Layer 4 of a small transformer language model trained on English Wikipedia (11 layers, counted from 0, width 64).
A neuron's activation on a vector x is SiLU(gate . x) times (in . x), where the dot is the dot product.

Input weights of the MLP neurons that the questions are about. A number n stands for (n - 500) times 0.0037.
n7 gate: 450 514 482 294 250 473 447 376 435 517 372 705 694 595 513 594 642 342 553 539 709 412 487 427 469 391 345 504 478 568 341 571 525 530 717 356 315 333 534 219 405 289 335 531 687 466 832 450 420 430 586 425 623 611 698 459 471 451 397 362 598 484 346 502
n11 gate: 454 301 523 258 871 686 802 581 543 408 244 588 290 718 382 649 548 467 707 518 659 484 604 814 350 298 405 683 435 596 374 484 300 441 451 655 639 418 709 441 435 430 665 493 605 640 352 200 568 281 419 412 521 606 536 487 386 235 583 403 690 135 368 405
n17 gate: 464 670 561 452 164 367 589 569 237 551 641 682 473 560 490 318 736 493 512 588 519 510 389 584 671 642 576 599 664 548 387 451 474 234 443 352 696 391 362 400 438 247 592 801 574 139 564 534 422 491 452 504 456 585 281 504 114 584 528 634 675 575 207 655
n32 gate: 564 216 622 442 266 345 604 298 403 459 433 242 653 525 530 511 419 528 410 719 562 476 299 499 537 689 621 533 591 355 506 446 602 316 564 464 337 478 632 230 559 577 413 435 344 566 465 252 683 279 570 429 443 423 501 476 670 530 271 610 555 457 736 544
n35 gate: 394 310 404 790 635 454 562 470 552 506 391 785 361 615 474 592 426 398 547 533 230 550 436 416 539 484 537 559 309 557 455 547 525 701 641 472 574 469 685 598 491 592 431 419 526 453 183 623 482 599 554 521 507 355 470 374 232 459 364 486 514 512 474 481
n38 gate: 570 852 733 340 450 407 467 457 517 406 618 497 515 527 574 498 417 341 533 482 611 440 745 448 492 682 576 285 398 531 373 553 363 446 524 405 628 706 540 562 674 323 558 581 612 497 410 730 628 606 527 324 525 363 595 560 753 501 650 479 286 431 640 603
n44 gate: 670 270 547 458 420 730 697 643 489 616 403 463 686 271 462 385 560 485 443 285 433 656 543 543 692 501 483 324 393 545 571 628 467 579 454 387 539 481 64 282 675 434 556 354 613 129 721 466 703 657 443 497 388 392 428 441 684 412 315 509 410 492 530 405
n51 gate: 458 446 639 539 690 298 721 595 528 621 658 491 310 266 541 562 477 543 504 421 229 764 218 438 364 620 506 695 214 523 358 400 751 448 439 593 410 641 431 583 516 599 487 505 642 536 498 408 30 380 456 787 353 430 492 384 416 316 542 319 472 363 460 592
n62 gate: 573 454 412 801 304 444 620 771 515 311 716 553 569 93 627 577 405 600 363 633 405 597 734 590 314 552 528 422 431 575 507 276 425 706 481 546 545 438 742 598 697 673 490 704 594 425 645 562 413 555 524 314 386 583 568 557 674 198 384 658 375 383 391 593
n65 gate: 447 628 679 392 455 690 606 671 637 502 575 535 518 455 788 526 698 348 513 618 409 582 503 654 424 399 678 538 309 575 653 295 673 330 212 152 534 518 493 433 676 544 627 500 492 548 391 548 634 569 463 445 840 570 424 612 545 271 580 270 557 586 347 369
n72 gate: 310 232 429 377 442 408 560 768 544 267 477 644 559 520 306 433 395 515 437 223 717 634 371 436 344 553 534 718 588 515 504 606 478 696 522 497 559 555 603 483 464 631 402 654 373 439 422 577 214 747 608 477 435 410 426 481 364 330 520 706 415 465 400 428
n80 gate: 121 305 479 648 329 534 553 579 421 291 771 647 427 340 782 738 560 262 561 556 477 523 468 348 427 508 456 575 388 623 532 552 352 348 587 275 817 575 670 479 753 649 432 621 699 417 546 419 506 758 526 336 542 521 698 452 497 406 385 545 468 534 368 603
n82 gate: 333 619 367 351 569 590 617 327 467 476 638 504 616 498 425 440 501 651 480 810 485 436 491 413 688 684 505 398 542 316 563 462 525 209 579 176 647 427 404 481 388 378 496 379 648 607 515 587 555 435 563 353 422 500 233 489 540 314 650 603 399 644 567 481
n93 gate: 777 596 244 535 281 497 750 497 392 360 551 744 629 487 674 693 628 420 398 299 408 475 292 410 247 648 482 378 532 606 296 624 542 245 578 353 335 621 724 594 492 366 388 525 423 507 497 399 611 363 591 481 650 634 459 611 593 332 383 484 796 735 353 428
n111 gate: 510 533 599 651 327 440 591 604 474 444 688 497 636 434 550 497 481 666 775 398 405 305 700 642 544 561 551 532 457 714 465 424 393 600 404 648 485 556 479 556 494 484 486 473 353 407 637 382 690 673 678 664 384 795 639 189 553 624 512 514 505 588 727 525
n121 gate: 396 579 286 455 279 459 491 504 749 357 405 634 582 700 497 484 329 389 611 476 772 508 596 300 362 528 473 619 337 596 411 415 666 633 576 617 398 626 491 577 484 556 400 411 615 508 703 301 507 436 276 568 584 487 285 714 446 570 699 359 242 574 392 432
n123 gate: 702 331 346 481 405 530 573 379 436 348 482 563 591 586 396 483 726 485 427 344 428 445 543 378 307 391 452 315 443 459 459 351 429 478 494 536 454 629 361 476 469 413 565 789 697 785 453 545 434 563 631 282 677 532 486 461 499 475 614 622 589 446 296 707
n126 gate: 255 585 690 581 592 452 335 351 683 636 414 610 485 480 476 418 352 456 599 603 539 649 593 373 516 673 595 649 270 297 579 570 683 327 385 615 298 690 347 466 628 677 377 540 705 309 689 515 342 594 378 398 573 539 547 459 320 326 265 513 758 450 501 398
n7 in: 474 413 403 562 452 431 466 165 695 496 395 383 530 531 195 507 410 237 333 575 610 364 358 451 432 405 364 693 551 704 379 436 430 400 810 440 689 429 609 655 273 389 550 359 449 423 693 559 518 640 747 514 476 626 447 446 486 613 475 606 334 646 531 656
n11 in: 712 430 614 779 454 642 625 394 729 287 355 614 536 360 199 389 194 587 325 481 615 435 536 528 430 540 548 230 369 360 346 408 313 668 449 301 252 440 608 667 128 712 477 377 680 450 726 530 503 511 584 556 507 421 563 804 468 613 569 692 493 529 731 134
n17 in: 586 310 546 226 717 498 516 515 521 791 449 261 666 219 434 688 557 417 443 593 675 533 536 597 473 516 250 370 658 578 504 698 424 529 490 596 375 433 375 639 609 516 372 657 143 584 210 672 532 605 654 312 264 350 657 671 768 307 482 712 604 521 299 498
n32 in: 367 572 561 383 350 556 455 569 374 439 658 529 464 510 446 624 624 556 513 328 750 523 400 136 570 500 578 433 672 369 528 427 656 600 526 324 368 494 604 395 402 719 545 524 344 334 323 637 394 469 660 439 505 604 614 709 339 237 708 380 671 712 477 516
n35 in: 509 251 615 541 600 359 446 355 508 413 492 601 266 824 384 615 461 694 583 566 357 466 390 402 587 406 607 398 513 450 431 562 479 447 550 415 518 655 394 555 722 494 520 586 324 530 384 569 473 580 695 456 250 524 542 729 440 512 438 634 368 389 479 644
n38 in: 514 489 614 749 359 391 368 437 517 495 135 413 559 486 492 586 474 417 623 440 499 629 389 349 419 556 478 557 518 395 367 385 499 511 536 470 401 572 619 682 429 311 536 629 484 474 401 195 327 616 417 518 529 617 386 407 563 481 413 355 411 410 679 482
n44 in: 682 552 319 224 634 627 673 444 491 602 506 640 326 162 300 499 449 470 829 653 485 530 447 571 513 519 766 290 499 475 600 399 879 379 602 598 682 497 431 466 509 292 704 430 427 444 445 441 325 431 377 720 446 614 498 258 372 390 449 384 737 342 224 623
n51 in: 708 697 702 544 82 520 593 659 243 569 322 607 829 206 520 564 644 431 405 489 529 564 794 484 733 649 298 429 636 639 530 696 337 562 598 266 610 639 407 388 420 582 557 469 659 684 649 460 476 800 625 608 452 517 697 524 507 518 501 586 453 422 535 295
n62 in: 431 730 212 584 448 467 348 677 355 471 392 388 185 540 450 398 593 585 486 561 366 457 404 292 334 413 352 397 455 453 814 284 594 727 300 471 499 631 550 481 543 647 545 573 830 609 439 690 629 499 538 451 751 523 527 786 459 370 165 548 602 520 504 593
n65 in: 376 633 427 503 766 434 404 447 519 494 467 740 519 577 559 383 489 662 376 375 500 242 347 606 437 515 154 600 575 541 519 601 615 261 421 463 531 782 376 384 789 612 799 495 305 456 485 584 651 404 508 488 314 380 321 458 113 457 308 391 691 456 406 263
n72 in: 561 513 451 257 621 612 726 502 413 582 465 294 608 563 677 614 400 464 499 542 241 539 490 808 691 479 721 444 523 471 448 691 543 552 465 499 565 630 557 431 522 395 469 540 627 598 279 499 626 259 667 472 378 492 422 431 299 326 745 682 601 506 543 652
n80 in: 658 481 671 597 554 408 182 277 529 562 281 664 639 485 479 794 566 644 829 604 405 473 404 271 404 448 490 422 401 608 522 577 484 558 594 401 405 515 580 403 175 501 581 693 611 426 485 230 484 363 380 395 406 466 496 387 310 458 668 395 674 578 584 287
n82 in: 408 351 467 502 516 536 557 461 384 313 371 454 633 598 430 554 482 374 674 709 307 674 283 454 425 713 649 489 443 580 296 743 334 574 455 357 440 496 585 573 632 537 462 448 511 415 434 743 452 617 479 438 365 370 611 478 613 437 427 559 451 616 406 270
n93 in: 380 436 404 737 533 269 539 208 578 527 442 362 576 408 471 709 550 372 601 381 545 643 425 301 468 397 797 735 456 493 631 570 487 247 459 240 709 686 320 561 306 563 337 457 319 548 429 545 284 620 428 700 862 419 311 422 347 295 448 500 274 424 217 327
n111 in: 511 465 424 635 467 386 462 428 654 500 679 534 563 480 554 524 656 631 525 560 472 406 866 584 177 555 513 763 376 656 567 716 588 596 414 660 719 479 289 536 529 626 413 560 325 597 565 636 394 635 628 439 685 556 576 574 627 619 302 554 449 560 396 446
n121 in: 666 591 516 488 378 563 550 450 445 573 618 539 362 395 299 467 539 340 447 747 525 385 506 569 406 353 528 611 543 462 473 637 589 383 555 566 523 568 132 677 432 397 589 331 517 564 639 687 445 472 400 485 455 637 533 631 454 552 190 839 485 514 442 156
n123 in: 861 628 587 409 378 221 493 457 640 366 359 452 628 376 449 370 576 719 262 770 569 423 363 541 694 333 503 350 486 538 528 530 489 649 498 408 471 313 551 399 666 479 202 512 455 391 601 411 492 387 386 743 693 386 279 509 620 937 381 533 332 531 321 616
n126 in: 738 448 587 325 607 517 515 597 565 512 401 566 634 350 333 457 440 502 622 124 478 470 589 478 501 509 681 580 741 328 584 446 549 687 401 638 475 696 415 570 673 561 735 261 569 395 339 230 455 631 511 422 481 495 420 384 436 529 297 480 595 313 505 513

Each question shows a token from some text and the vector x that enters the MLP there. A number n stands for (n - 500) times 0.005.

", ": 527 446 458 423 713 432 468 448 558 635 552 598 595 373 548 429 693 566 496 699 506 473 482 596 421 432 462 587 598 498 751 342 555 407 506 532 631 657 492 408 352 507 316 378 616 375 427 493 491 637 585 399 526 345 621 533 367 588 497 321 516 410 436 627
The neuron with the highest activation: n65

"son ": 561 353 472 559 664 449 392 469 408 624 494 518 469 382 410 408 710 561 376 603 398 516 660 507 500 434 454 551 663 479 676 414 469 416 450 467 539 607 548 462 413 355 335 388 378 395 261 590 445 395 408 454 594 323 446 514 387 675 572 390 463 484 492 532
The most active neuron and its activation: n17, at about 1.9

"into ": 562 441 345 581 666 634 526 619 661 513 677 424 590 220 343 477 616 331 464 611 518 502 597 541 311 512 458 419 725 359 665 391 498 513 509 405 406 605 578 387 347 449 336 377 566 455 509 572 527 637 479 386 538 432 561 553 427 711 590 459 571 371 594 589
The three highest activations, in order: n62, n35, n44

"ose ": 483 225 453 560 575 436 420 583 651 573 503 619 626 346 546 483 625 453 404 590 415 591 541 487 319 467 529 486 628 354 518 448 475 393 344 395 616 491 480 456 434 431 393 430 546 519 469 541 454 638 535 317 438 430 527 598 400 773 632 283 613 461 462 611
The three highest activations, in order: n80, n17, n121

"con": 630 457 297 616 356 720 361 618 459 604 324 487 478 730 559 633 422 465 661 592 622 457 496 750 358 541 438 485 621 305 533 421 631 442 486 310 475 666 369 414 627 322 307 229 428 447 510 425 530 638 660 640 496 410 540 515 380 773 554 442 687 446 522 232
The neuron with the highest activation: n121

"ad": 600 444 332 635 411 654 413 704 548 636 438 481 544 637 496 542 417 464 571 766 658 410 470 617 392 556 553 517 647 276 548 390 717 486 679 248 570 567 450 306 569 554 438 246 326 457 459 442 445 654 682 500 464 575 502 624 389 687 472 532 483 583 310 510
The neuron with the highest activation: n32

"a ": 605 352 362 494 595 506 499 571 578 592 511 592 540 203 477 433 639 461 418 637 469 632 577 572 445 440 385 425 658 565 569 437 522 467 452 526 534 619 579 488 470 389 472 347 486 488 643 586 467 645 471 300 428 403 664 514 518 705 596 401 629 468 445 563
The neuron with the highest activation: n44

"rec": 281 289 482 485 362 729 482 529 672 674 452 491 644 620 374 668 461 621 539 695 713 505 647 582 318 399 420 472 621 385 422 398 545 576 489 333 474 660 400 742 610 477 504 303 189 454 393 546 447 615 631 567 426 407 558 683 357 784 674 487 710 522 471 487
The neuron with the highest activation: n121

"ol": 647 525 461 620 482 662 262 480 408 514 458 316 537 716 544 672 383 618 656 663 251 648 581 642 554 474 369 446 575 513 580 477 694 506 545 167 486 782 484 416 454 439 330 230 536 399 594 539 497 549 692 498 456 237 451 491 647 657 567 415 433 489 492 525
The most active neuron and its activation: n82, at about 6.7

"cap": 365 381 286 548 357 666 355 627 705 504 242 514 480 517 349 514 455 657 504 681 581 533 438 621 507 506 684 350 577 512 260 709 587 537 490 346 573 780 497 330 451 304 359 271 465 671 434 580 406 691 751 644 549 498 567 515 353 525 666 547 595 414 476 464
Which two neurons fire most, strongest first? n72, n35

"and ": 570 363 419 541 464 503 451 562 670 655 544 468 582 187 465 472 678 543 434 713 450 551 492 421 348 470 481 617 626 438 565 543 463 406 506 457 545 577 547 465 357 546 409 382 605 473 580 430 446 711 548 445 537 341 536 543 359 723 514 342 421 372 481 432
The most active neuron and its activation: n51, at about 5.1

"0": 627 287 491 514 435 367 619 364 448 549 677 492 349 642 606 628 503 361 600 664 509 506 525 506 562 409 564 387 589 425 529 544 625 378 449 422 535 577 511 567 287 330 226 323 237 462 362 423 418 516 566 544 591 182 521 577 429 551 617 527 400 540 458 520
The three highest activations, in order: n93, n35, n32

"tran": 470 516 347 623 298 763 433 580 609 480 333 438 499 611 357 579 478 428 521 636 633 435 511 649 516 586 706 395 690 491 297 488 485 379 534 239 449 749 421 391 483 465 490 161 539 311 490 584 394 575 591 578 466 453 419 446 452 708 776 582 740 433 522 260
The most active neuron and its activation: n82, at about 10

"pro": 411 312 301 574 245 730 362 621 585 547 375 584 480 552 439 669 404 634 448 697 688 393 551 675 511 555 576 447 559 441 476 486 609 521 600 284 253 651 339 379 517 473 304 340 500 378 579 596 516 638 563 620 524 454 680 365 415 714 734 359 783 346 459 516
The neuron with the highest activation: n44

"in ": 542 462 418 502 605 617 497 622 646 664 599 427 598 270 405 407 666 379 562 592 496 438 576 476 365 492 412 385 750 402 619 332 525 507 565 482 447 542 539 385 353 469 247 420 434 424 483 589 565 630 468 376 559 455 576 610 429 619 540 422 586 404 499 541
The most active neuron and its activation: n44, at about 1.3

".": 543 565 426 422 539 642 525 544 659 521 597 460 425 502 545 556 742 427 470 818 671 389 645 503 392 456 412 696 566 348 556 527 570 667 545 651 371 646 460 435 331 482 443 446 542 370 269 420 545 734 584 501 546 294 464 617 450 865 471 237 519 489 450 578
The neuron with the highest activation: n121

"ent ": 568 424 416 461 609 491 460 465 597 588 472 461 620 302 507 569 679 478 383 594 436 522 549 521 435 413 417 508 748 412 548 299 432 403 407 503 542 629 459 405 540 405 347 526 506 371 312 624 412 488 457 378 502 362 590 457 431 741 667 459 620 436 441 590
Which two neurons fire most, strongest first? n17, n123

"was ": 615 406 482 551 670 506 474 589 541 659 566 585 647 331 397 383 620 604 401 528 480 577 583 493 236 536 417 598 627 499 660 461 446 455 535 498 500 706 605 502 323 468 412 423 522 646 462 543 361 606 447 341 595 432 672 639 401 817 622 491 676 398 516 563
The neuron with the highest activation: n51

"being ": 577 393 486 515 656 528 521 565 537 633 504 495 587 363 362 394 720 555 435 602 458 523 640 491 221 490 414 555 594 490 617 487 463 487 556 433 545 728 585 555 338 508 460 410 479 538 481 539 346 612 450 378 572 418 634 612 376 783 605 448 637 408 540 503
The neuron with the highest activation: n11

". ": 488 309 508 469 574 450 463 528 505 598 650 384 567 568 462 431 628 368 455 695 533 570 608 493 412 377 408 737 639 456 599 577 558 363 470 557 598 646 556 566 380 506 449 434 553 441 430 506 426 587 493 487 588 458 552 664 399 758 582 324 645 387 469 450
The neuron with the highest activation: n17

"had ": 555 328 426 552 577 563 458 512 698 578 493 564 693 305 385 443 614 573 462 475 471 554 451 494 215 588 477 525 581 432 579 488 365 479 423 358 434 750 559 360 307 416 310 458 496 644 448 651 391 613 539 423 638 390 593 525 380 649 632 289 694 390 629 573
The neuron with the highest activation: n93

"that ": 413 329 347 596 689 604 418 531 661 590 537 611 608 408 486 563 692 437 416 682 489 480 452 590 296 436 419 519 679 475 638 537 391 438 466 368 607 570 528 444 286 492 385 488 628 427 499 570 394 655 479 402 494 432 548 605 376 668 652 356 616 457 423 538
The neuron with the highest activation: n80

"se": 527 277 373 547 572 760 596 529 555 472 420 467 630 640 766 598 615 543 579 687 517 388 750 629 540 628 423 468 316 346 502 545 589 404 468 324 443 786 323 502 576 582 463 294 376 552 417 582 352 610 783 535 535 468 459 436 500 675 522 422 617 516 444 628
The neuron with the highest activation: n65

"n ": 564 430 519 555 643 404 364 496 463 631 470 511 555 355 502 445 699 515 344 502 339 570 642 543 466 452 411 559 662 443 685 373 458 495 475 510 512 622 583 476 498 363 254 418 488 363 317 590 423 417 446 455 600 385 427 457 407 713 599 418 440 447 485 565
The neuron with the highest activation: n123

"th": 726 303 481 611 364 700 493 638 523 708 359 515 505 442 555 477 486 512 492 675 701 429 748 614 326 503 570 458 611 315 394 510 652 463 502 408 498 698 339 549 618 561 509 355 474 622 536 668 407 417 663 396 342 590 420 548 640 676 534 552 505 585 426 810
The three highest activations, in order: n44, n123, n80

"pre": 499 259 326 627 432 682 368 570 626 545 454 512 472 547 467 522 262 638 412 571 646 486 560 753 462 561 575 527 524 448 298 490 747 521 527 343 549 564 462 425 472 345 321 273 362 455 609 654 326 756 637 521 598 506 524 516 392 578 652 412 678 415 333 393
Which two neurons fire most, strongest first? n7, n121

"an ": 547 402 487 609 691 336 357 476 438 671 392 471 508 337 494 463 689 551 454 545 311 562 601 536 504 398 405 551 675 470 675 372 459 485 432 546 545 645 594 464 498 358 280 406 468 392 404 618 408 478 465 425 523 382 487 488 469 765 625 387 535 438 431 559
The most active neuron and its activation: n11, at about 0.95

"b": 528 407 465 581 340 775 486 628 439 538 452 431 441 547 458 421 716 723 399 690 488 503 755 531 367 604 576 500 640 481 409 563 585 670 628 220 348 783 450 437 599 474 508 274 503 567 551 649 300 430 562 488 482 556 490 644 330 552 608 579 636 500 398 727
The neuron with the highest activation: n62

"6 ": 494 400 471 511 560 374 548 547 468 680 431 279 504 204 431 580 648 519 464 767 336 418 642 570 515 400 399 532 636 368 516 546 537 410 472 632 502 696 551 551 344 431 377 385 459 404 396 509 454 574 407 436 555 298 550 534 323 649 478 381 516 452 441 525
The neuron with the highest activation: n51

"ri": 365 347 410 639 510 647 344 521 301 532 447 558 463 417 588 656 262 388 405 640 565 463 575 541 528 677 433 477 659 420 399 492 521 543 584 320 387 659 705 488 716 426 347 208 402 385 234 425 540 698 599 597 472 447 649 397 585 644 547 283 282 391 577 552
The neuron with the highest activation: n38

"o": 563 450 670 526 598 591 276 488 450 517 442 446 548 458 584 497 393 574 546 685 332 479 571 656 685 700 389 656 597 590 556 598 658 481 537 461 473 745 564 538 508 608 316 324 342 323 331 484 342 698 734 438 480 584 563 520 541 599 651 611 333 448 336 602
The three highest activations, in order: n111, n35, n72

"ially ": 521 381 350 509 547 648 529 609 624 636 535 567 647 265 386 464 674 590 496 574 501 536 553 554 339 506 436 574 539 378 675 353 472 466 524 500 557 708 586 405 325 576 379 458 562 433 533 523 456 597 557 453 648 422 602 515 412 678 686 437 519 317 403 487
Which two neurons fire most, strongest first? n11, n62

"named ": 534 331 342 541 575 498 569 653 505 616 569 676 583 138 398 624 666 495 439 636 414 452 652 530 367 450 638 632 602 490 624 491 483 465 526 540 502 700 560 548 428 362 329 407 486 426 248 552 399 499 433 310 630 503 545 427 442 693 586 408 604 354 487 555
The neuron with the highest activation: n93